Layer 6 of a small transformer language model trained on English Wikipedia (13 layers, counted from 0, width 128).
Take only the direct path to the model's output, skipping the later layers: a vector added to the residual stream pushes a token's score in proportion to its dot product with that token's output vector.

Output vectors of the tokens that the questions are about. A number n stands for (n - 500) times 0.0021.
"rs": 384,458,478,235,308,406,450,337,689,137,577,511,377,498,447,435,432,365,377,427,519,738,678,628,649,893,468,293,435,563,318,384,670,264,547,671,480,349,449,336,389,658,524,395,590,568,590,504,587,380,625,652,204,376,711,401,824,465,627,543,509,290,560,551,380,422,397,230,435,444,567,648,562,575,630,682,480,767,675,790,275,519,625,376,469,512,527,637,609,586,655,463,323,417,538,381,697,547,650,541,196,547,409,633,408,282,853,714,453,309,607,725,183,611,450,616,359,516,636,269,499,368,562,573,576,624,435,369
"shire": 595,477,529,517,693,737,643,359,336,534,438,102,257,409,330,497,228,682,533,477,502,545,777,288,923,565,544,545,637,157,291,336,524,521,418,446,763,320,756,658,331,450,507,361,599,473,585,550,336,436,693,610,440,575,824,647,588,551,432,551,434,344,684,745,235,452,286,466,679,186,752,210,558,164,507,441,548,629,580,806,447,592,462,377,779,594,294,424,705,346,376,696,264,529,596,584,528,492,32,444,676,587,426,570,428,225,754,546,542,511,508,607,638,274,428,609,608,184,483,558,456,611,239,538,416,574,834,477
"ture": 481,435,525,552,403,323,600,391,395,606,501,565,506,411,325,969,511,472,447,592,590,538,511,394,604,551,161,223,470,533,495,606,556,246,401,885,631,543,486,426,259,244,457,29,417,501,721,391,304,247,470,316,475,532,233,559,680,572,663,692,798,491,420,755,334,689,506,174,346,280,704,37,490,489,589,744,506,502,569,428,633,860,748,350,417,506,426,674,405,352,680,588,377,359,870,486,575,303,365,639,539,343,646,715,642,459,334,846,662,667,505,329,318,669,466,698,491,405,594,585,511,697,516,463,402,802,278,329
"eler": 216,674,514,471,475,684,269,454,395,451,354,310,724,405,265,398,413,492,546,582,579,568,758,395,601,546,639,670,451,526,508,378,678,562,311,675,716,466,663,503,390,508,225,365,643,660,660,462,558,300,334,668,418,441,733,404,384,586,492,372,421,638,642,683,650,420,507,243,313,314,593,491,340,224,580,619,524,408,483,426,519,644,536,313,477,594,499,414,483,163,663,626,495,448,622,356,630,383,421,403,470,463,454,496,491,466,329,590,668,488,680,449,478,484,633,835,760,519,534,446,560,674,430,587,594,362,338,627
" population": 343,608,523,672,388,712,689,612,609,495,543,448,515,411,452,510,415,604,506,374,702,691,415,369,495,623,384,381,274,566,469,515,419,663,511,423,628,215,495,647,178,687,522,435,69,606,691,748,711,225,708,395,463,490,244,567,556,512,480,462,607,596,301,499,553,519,308,401,284,720,399,554,428,564,288,294,838,488,613,433,495,414,565,505,654,532,401,487,620,380,673,465,507,326,519,385,482,464,432,617,814,417,487,546,412,549,620,571,345,620,692,572,264,463,435,629,455,377,593,476,822,393,672,329,473,579,410,313
" University": 555,541,478,404,426,595,741,595,409,459,461,408,371,504,224,425,421,550,342,533,542,493,390,221,643,612,431,615,360,570,451,443,513,587,312,388,618,547,574,616,463,331,536,346,433,551,890,636,808,415,679,461,451,659,575,592,524,333,569,608,421,348,399,568,590,501,525,501,493,593,226,524,639,559,430,103,470,551,386,572,493,619,359,505,500,520,362,479,603,691,318,588,500,556,720,351,532,596,546,461,683,523,580,551,579,395,599,493,586,557,473,675,250,511,685,388,536,332,401,440,458,600,266,693,457,413,417,534
" response": 503,379,557,620,540,581,706,374,301,541,408,497,626,443,473,393,500,665,494,390,619,615,571,450,595,553,490,242,316,235,411,507,487,330,532,610,651,537,392,338,551,511,628,624,629,468,447,494,544,350,550,532,453,537,511,473,542,756,420,405,772,503,425,471,595,518,507,567,423,521,375,439,408,614,562,487,374,461,764,620,457,305,547,496,537,311,383,486,532,356,504,483,595,347,372,476,465,202,798,563,630,414,565,607,507,418,582,415,656,552,590,325,579,517,715,490,524,571,638,131,893,518,653,387,414,518,147,528
" reference": 687,550,519,740,490,555,789,351,424,372,445,483,499,474,441,622,333,426,583,617,597,521,511,249,309,445,563,241,367,513,389,354,476,562,420,611,551,472,206,287,396,566,577,361,516,524,715,583,353,365,409,507,462,437,529,851,345,912,389,623,899,692,298,363,368,461,475,357,422,358,564,574,482,575,301,693,351,380,653,594,444,233,465,465,299,582,548,643,499,412,520,487,755,328,545,446,253,380,647,618,703,385,543,559,499,503,335,653,580,418,662,481,704,639,499,594,219,520,536,272,830,450,645,464,699,556,379,782
"’": 431,690,461,491,650,502,674,462,562,592,688,647,434,562,390,280,463,529,555,523,483,380,682,384,455,621,505,483,627,534,772,540,190,523,308,425,476,752,624,309,582,472,536,405,520,753,460,504,573,531,520,421,478,386,534,242,648,448,408,455,619,590,445,679,501,366,790,510,683,567,495,413,641,400,604,291,410,481,424,549,463,467,408,440,435,693,618,463,541,549,317,577,390,567,395,363,506,315,385,508,363,513,623,371,315,524,569,607,481,628,546,619,277,543,491,491,258,537,471,304,733,286,669,458,514,450,542,424
"ES": 339,529,517,467,432,447,662,526,495,310,476,484,526,514,547,484,237,584,315,763,589,532,289,360,503,711,754,437,669,346,547,408,397,548,563,446,352,390,429,453,483,243,357,466,491,676,586,681,503,542,573,579,584,462,464,752,532,478,419,216,365,598,702,463,495,533,371,478,499,584,408,135,723,285,628,546,606,548,479,455,495,532,557,379,312,630,511,645,410,378,529,609,627,606,541,286,421,374,372,446,495,576,758,524,246,542,664,457,589,425,452,588,344,581,696,645,642,529,655,550,706,479,604,757,270,198,511,491
" spe": 522,543,530,610,526,512,648,742,394,508,481,279,488,580,685,472,400,465,532,761,723,542,485,605,288,336,634,428,619,506,647,461,378,461,400,521,495,154,464,741,411,408,624,382,463,397,552,385,642,285,529,630,334,523,349,430,358,509,495,599,455,502,437,514,553,423,553,274,676,661,512,556,600,451,592,479,675,420,591,540,416,331,498,483,517,735,779,605,433,728,465,496,441,480,382,611,379,262,576,462,546,660,482,521,539,611,461,481,433,449,525,248,466,608,383,555,465,495,535,207,599,423,516,452,602,473,322,526
" once": 432,428,541,491,420,526,550,340,526,498,600,215,491,607,470,426,534,402,426,635,513,556,567,203,337,617,523,556,711,583,668,393,495,462,564,444,567,477,700,686,369,594,368,230,474,544,650,416,554,539,529,455,519,713,508,446,423,564,608,440,568,428,458,643,615,441,542,576,638,458,464,396,488,277,556,398,574,559,286,601,435,604,631,485,669,453,534,410,565,495,518,462,295,459,615,423,516,513,591,625,455,552,406,412,696,557,508,627,495,456,754,286,417,368,445,638,675,364,414,222,499,414,771,281,455,491,433,522
" conflict": 618,414,554,761,536,573,543,372,326,609,563,416,702,587,461,537,642,454,469,522,587,546,294,536,544,614,554,336,487,497,432,381,459,332,704,370,677,424,252,494,366,398,481,394,451,384,625,440,399,340,543,339,621,406,458,410,490,547,582,440,711,681,563,701,464,616,455,560,643,575,332,512,480,516,647,448,634,203,603,416,776,407,412,479,546,631,376,463,438,441,542,468,491,594,525,453,442,388,713,569,617,483,577,555,261,357,692,549,548,249,633,534,461,372,360,605,514,242,504,439,714,450,501,629,358,599,478,508

Each question shows what one neuron of this layer's MLP adds at an activation of 1. A number n stands for (n - 500) times 0.0025.

n271: 559,510,562,583,564,570,500,591,520,541,598,663,622,451,395,365,418,417,464,445,276,477,511,391,580,434,683,517,272,744,481,192,514,550,437,436,552,507,582,371,625,474,561,260,555,412,479,245,549,530,404,631,697,282,490,487,480,567,571,398,517,448,506,452,596,450,371,443,500,292,668,579,354,518,548,399,609,398,633,593,403,593,529,341,404,477,442,437,360,549,459,551,639,308,361,605,384,667,371,422,644,543,604,379,455,302,385,522,538,536,493,384,466,525,441,673,660,549,507,699,537,754,793,434,545,517,675,724
Pushed up most: "eler"

n250: 658,556,463,553,599,560,383,377,630,585,554,523,466,517,431,517,424,369,654,577,530,401,392,638,564,458,670,343,435,570,648,437,603,473,372,451,362,382,622,525,438,372,409,430,518,515,546,476,637,589,503,413,624,473,723,421,468,267,441,552,529,539,503,531,534,580,422,577,656,471,550,594,480,387,379,416,482,603,597,655,650,509,457,524,565,376,518,612,523,431,544,569,409,393,582,291,312,451,545,500,392,469,430,568,567,657,483,593,408,477,503,440,578,418,577,259,638,497,428,451,237,545,555,328,590,628,606,418
Which two tokens does it push up most, strongest first? " once", "shire"

n382: 341,519,411,586,393,327,508,215,508,436,336,360,469,575,399,497,628,524,565,602,479,584,641,593,388,497,399,403,542,613,506,638,566,650,469,626,414,436,399,326,524,595,396,399,386,592,706,376,544,429,532,336,440,603,478,458,384,413,488,578,474,525,481,572,570,489,539,491,547,600,544,619,457,386,593,434,474,431,564,497,518,725,657,442,320,423,509,527,562,755,448,250,523,445,486,601,544,555,467,645,562,636,486,576,428,379,629,519,687,522,533,534,465,395,523,515,486,517,623,574,494,620,494,405,458,397,467,315
Pushed down most: "shire"

n269: 380,566,448,378,346,807,452,438,434,686,816,494,664,550,511,486,537,573,571,471,518,511,658,555,537,579,558,509,555,580,470,450,509,521,277,548,582,486,553,485,470,531,397,397,601,546,359,576,448,494,246,409,476,313,394,379,304,559,491,519,658,415,559,598,488,395,413,551,494,621,546,578,571,500,333,462,463,334,546,603,474,428,415,493,500,329,575,438,433,509,290,552,621,419,371,445,517,526,594,478,423,651,477,497,383,500,489,503,454,561,500,520,421,529,486,537,618,511,562,503,624,439,691,420,497,532,650,577
Pushed up most: "’"

n240: 466,436,320,672,631,483,554,573,627,343,431,523,500,534,487,462,600,473,630,457,547,376,456,397,568,461,616,449,541,510,470,438,458,500,500,651,434,627,393,409,467,596,455,564,568,355,522,645,477,442,529,521,394,599,525,489,646,387,502,622,445,582,316,489,475,502,473,434,570,563,620,512,510,543,603,581,469,520,500,507,593,340,518,383,538,596,548,522,458,378,436,581,409,510,617,491,593,623,522,473,388,598,486,415,570,481,399,542,488,407,540,316,454,560,458,405,533,523,592,397,357,475,575,553,420,553,461,476
Pushed up most: "rs"

n165: 708,463,387,558,386,424,350,631,398,592,608,588,676,371,213,582,369,400,606,423,493,367,676,497,538,324,567,445,598,341,552,465,454,612,401,481,301,494,591,510,530,570,473,710,536,465,343,555,598,503,255,449,464,701,524,445,487,563,522,568,484,464,377,691,326,555,457,497,427,528,462,360,519,537,600,484,500,668,538,515,536,647,625,328,621,547,522,556,450,458,452,391,468,340,704,460,519,396,490,500,400,581,421,503,509,664,623,458,764,438,450,778,435,542,602,446,575,284,513,291,544,589,609,497,445,581,445,455
Which two tokens does it push up most, strongest first? "ture", "shire"

n99: 252,503,465,609,431,553,450,380,510,449,521,510,627,388,423,500,235,444,688,413,550,653,507,369,636,584,456,597,497,490,434,337,397,738,467,592,275,535,620,297,381,658,571,366,559,476,453,727,562,383,372,412,340,444,647,345,583,486,630,328,503,575,536,611,662,750,572,449,571,412,467,661,404,672,438,655,503,511,569,536,633,406,624,548,659,534,548,550,392,423,600,306,424,310,551,470,431,596,370,576,450,323,497,212,745,393,553,577,746,480,646,487,414,494,533,686,446,520,324,564,365,480,503,452,615,392,543,503
Which three tokens does it push up most, strongest first? "eler", "rs", " population"

n7: 479,674,577,325,481,412,431,572,491,474,424,517,453,424,613,419,668,539,689,479,530,474,481,636,517,518,410,515,384,456,506,624,333,538,463,512,395,527,516,587,357,532,522,415,396,641,408,500,551,494,634,485,540,491,480,706,376,445,394,562,597,702,375,444,506,559,677,413,497,564,671,549,450,516,610,412,57,427,485,336,235,605,734,600,506,477,588,564,445,527,417,591,482,648,571,457,388,378,491,596,428,597,576,454,419,428,634,624,518,389,411,517,579,552,446,479,486,477,425,624,477,429,428,495,494,408,500,453
Pushed up most: "’"

n272: 516,550,482,553,398,506,597,392,467,360,516,607,447,419,500,415,460,582,717,553,631,761,567,525,537,494,576,660,307,401,417,409,526,600,570,608,494,462,510,316,588,609,541,416,509,475,380,462,536,409,459,466,532,494,453,473,550,635,494,368,615,396,415,420,582,475,459,677,719,439,487,315,450,507,600,605,681,359,596,597,560,360,806,504,605,527,537,343,442,665,503,358,652,390,466,665,506,590,465,476,351,603,472,497,391,394,473,459,350,437,268,357,509,480,265,316,369,509,619,448,665,548,530,431,533,572,355,671
Which two tokens does it push up most, strongest first? " response", " reference"

n249: 542,535,586,393,470,463,503,527,440,668,327,650,492,500,398,480,443,432,608,662,420,642,422,539,610,677,511,513,517,503,337,615,487,593,508,556,468,500,418,549,538,517,534,464,275,400,538,560,547,477,482,610,623,661,443,579,503,508,485,365,575,527,576,244,318,465,569,585,377,531,508,548,469,586,536,529,588,431,433,542,487,302,423,415,467,536,464,452,419,683,464,552,575,411,510,388,505,431,521,597,546,530,459,486,594,392,442,514,388,580,642,442,500,488,500,456,396,377,531,376,538,515,525,551,510,652,697,549
Pushed down most: "eler"

n202: 564,378,347,477,396,354,577,604,553,571,323,613,431,516,528,466,639,550,471,533,483,721,529,467,492,650,569,483,495,514,620,335,545,475,604,651,419,577,658,471,509,494,356,554,663,524,463,605,401,511,676,427,449,461,443,385,336,306,470,503,470,518,361,552,489,413,440,572,494,395,465,609,598,503,591,419,538,452,492,539,520,463,488,557,494,594,601,646,393,503,721,250,484,466,549,387,536,430,508,579,491,620,546,409,451,529,460,541,461,481,545,545,503,556,389,585,277,381,282,575,438,385,529,515,510,594,497,410
Pushed down most: "shire"

n79: 401,612,516,470,477,566,418,606,640,481,649,700,583,497,584,600,525,427,455,427,357,497,482,441,478,591,532,449,393,489,500,515,489,443,332,649,594,483,543,397,582,409,403,425,590,425,485,494,575,519,348,561,379,647,516,508,466,445,489,481,703,304,560,479,518,706,327,538,479,618,554,590,442,625,517,517,550,388,508,426,671,336,509,461,383,489,612,428,454,289,400,494,433,523,603,457,765,488,409,497,733,473,621,418,365,538,522,565,374,527,451,299,382,443,432,645,511,527,492,555,467,553,514,497,410,489,582,450
Pushed down most: "shire"

n8: 343,581,524,438,324,538,412,587,587,500,467,610,388,656,418,487,513,522,554,570,377,551,606,612,450,532,508,530,523,598,442,692,541,591,381,461,524,733,480,520,450,462,403,418,503,418,517,492,401,534,460,437,541,535,384,574,551,695,701,544,476,467,548,540,500,628,535,567,201,403,566,518,434,622,366,465,503,333,391,646,570,461,489,416,405,461,556,511,417,427,442,638,537,372,476,497,572,542,609,584,521,619,408,553,419,376,387,555,471,454,503,534,395,574,428,367,654,474,518,352,492,459,508,525,401,457,657,508
Which two tokens does it push up most, strongest first? "ture", "eler"

n140: 616,527,425,651,556,706,490,479,495,472,497,555,479,344,569,642,393,559,728,579,422,304,456,558,435,559,422,597,415,475,544,366,495,416,495,533,682,497,578,331,535,580,521,697,572,495,410,443,454,455,469,482,555,492,618,490,579,576,467,449,589,572,411,483,519,465,517,495,712,505,546,495,480,505,421,370,571,340,337,488,456,500,672,325,519,321,426,495,515,477,442,327,551,508,477,561,548,526,562,631,372,470,505,484,457,490,485,460,416,466,518,607,654,550,446,419,428,475,527,470,538,490,552,528,607,531,323,528
Pushed down most: "ES"

n251: 549,349,520,256,676,414,579,586,509,506,362,544,408,420,492,523,446,624,468,440,592,566,387,329,409,555,424,663,489,455,369,380,411,610,334,396,601,563,366,421,264,477,551,548,482,616,615,524,554,605,485,521,172,561,432,400,602,512,390,530,461,614,644,491,312,456,642,560,565,588,458,433,429,605,422,688,500,599,512,551,567,569,693,483,377,436,665,451,635,491,677,516,440,431,503,569,512,574,616,371,517,314,470,447,554,613,503,514,434,413,481,427,426,575,390,584,403,399,529,538,677,434,632,572,663,394,472,596
Which three tokens does it push up most, strongest first? " reference", "rs", " population"

n308: 456,476,613,497,523,404,436,525,617,339,535,579,625,664,346,579,500,412,427,381,503,551,470,693,460,601,480,450,642,385,438,624,423,540,506,525,544,469,500,402,399,646,555,256,531,556,542,431,568,415,369,497,555,427,683,467,291,737,512,590,469,521,409,518,422,675,535,575,396,518,690,703,608,470,594,487,578,375,668,500,494,380,543,351,503,415,509,423,637,424,537,520,516,244,757,371,323,361,475,372,573,551,368,477,335,639,413,318,609,302,638,524,414,500,666,534,619,584,512,515,488,542,430,526,384,500,618,457
Which two tokens does it push up most, strongest first? "eler", " reference"

n102: 519,485,819,582,415,391,539,506,488,640,554,555,516,551,421,503,531,522,380,475,612,458,487,646,347,351,408,513,643,388,450,634,497,423,576,589,516,597,503,520,235,412,506,553,472,491,393,554,455,591,422,491,285,478,459,518,678,696,534,479,671,550,515,518,510,534,530,523,614,341,500,312,506,420,453,538,431,519,571,465,497,539,536,939,418,546,590,378,631,503,450,725,615,542,364,662,478,385,452,571,316,473,528,529,636,503,443,483,459,370,400,473,383,491,503,149,683,593,503,494,515,551,460,460,381,585,251,550
Which two tokens does it push up most, strongest first? "ture", " response"

n211: 398,611,513,580,518,563,440,335,473,553,329,593,541,532,568,624,536,407,458,480,423,465,371,522,492,766,532,393,527,597,455,578,409,585,559,429,318,475,582,535,623,558,568,356,556,619,593,508,497,481,743,558,368,540,482,495,416,572,591,429,403,397,547,421,477,543,508,632,449,771,488,468,431,479,492,589,519,526,428,437,398,617,629,445,304,541,522,257,573,432,569,414,575,442,400,428,369,568,582,625,584,503,558,384,532,384,430,518,475,589,483,611,341,526,570,469,552,419,284,432,692,441,546,554,466,582,450,436
Pushed down most: "shire"

n129: 221,270,722,457,638,497,516,569,519,493,707,408,677,452,478,421,420,401,622,628,604,448,529,570,550,480,373,497,522,480,468,562,627,494,386,397,507,463,387,292,514,299,617,353,388,553,692,558,433,546,588,407,750,582,411,574,439,483,396,500,527,589,427,535,465,350,427,351,587,721,518,376,316,600,490,338,631,224,376,516,534,486,486,426,465,631,745,645,644,545,265,600,664,616,530,603,497,354,586,339,564,533,593,511,510,507,400,434,490,545,483,232,553,512,321,604,691,669,592,526,586,397,513,516,391,385,567,480
Which three tokens does it push up most, strongest first? " spe", "ES", " conflict"

n166: 583,527,522,376,443,445,518,513,488,623,399,503,266,488,518,485,576,558,541,513,337,537,575,579,413,439,550,599,361,595,307,466,497,686,589,481,316,503,572,410,410,383,494,601,500,557,381,548,494,716,551,603,454,789,572,600,510,666,333,693,547,473,568,560,573,483,416,383,493,494,551,546,522,487,259,351,364,581,497,488,432,550,433,648,749,367,491,539,451,571,541,379,560,678,598,549,680,599,281,443,394,285,512,454,440,650,689,435,669,359,421,617,360,573,331,374,522,598,481,491,332,509,509,412,277,532,512,462
Which two tokens does it push up most, strongest first? "shire", " University"

n175: 533,571,483,582,338,549,419,549,606,405,530,526,406,432,727,464,515,701,332,613,427,471,526,461,471,596,594,473,458,240,317,487,397,626,650,658,412,527,345,447,428,464,589,388,593,515,466,512,463,561,551,397,506,557,523,710,568,708,568,447,565,418,553,576,283,637,559,547,631,590,548,546,583,459,524,497,441,470,328,522,491,314,638,382,292,491,355,494,370,536,565,377,592,488,559,577,621,427,542,375,609,419,477,528,601,543,286,445,476,557,405,477,503,514,394,447,509,534,672,613,596,506,303,428,398,587,446,642
Which two tokens does it push up most, strongest first? " reference", "ES"

n128: 354,409,558,262,658,417,670,393,543,605,445,544,411,411,435,415,416,700,288,497,257,558,574,512,515,573,437,706,514,395,560,225,660,442,456,642,531,443,471,655,513,477,472,419,433,631,622,640,406,599,690,533,584,345,343,500,674,685,607,527,539,378,393,400,403,590,531,598,497,468,522,608,506,455,476,565,641,451,473,472,445,450,500,399,453,576,689,602,497,537,392,500,401,584,425,488,611,487,521,339,560,535,666,544,352,532,575,567,437,430,425,544,417,578,445,548,673,428,488,561,550,466,515,472,480,273,420,461
Pushed up most: "ES"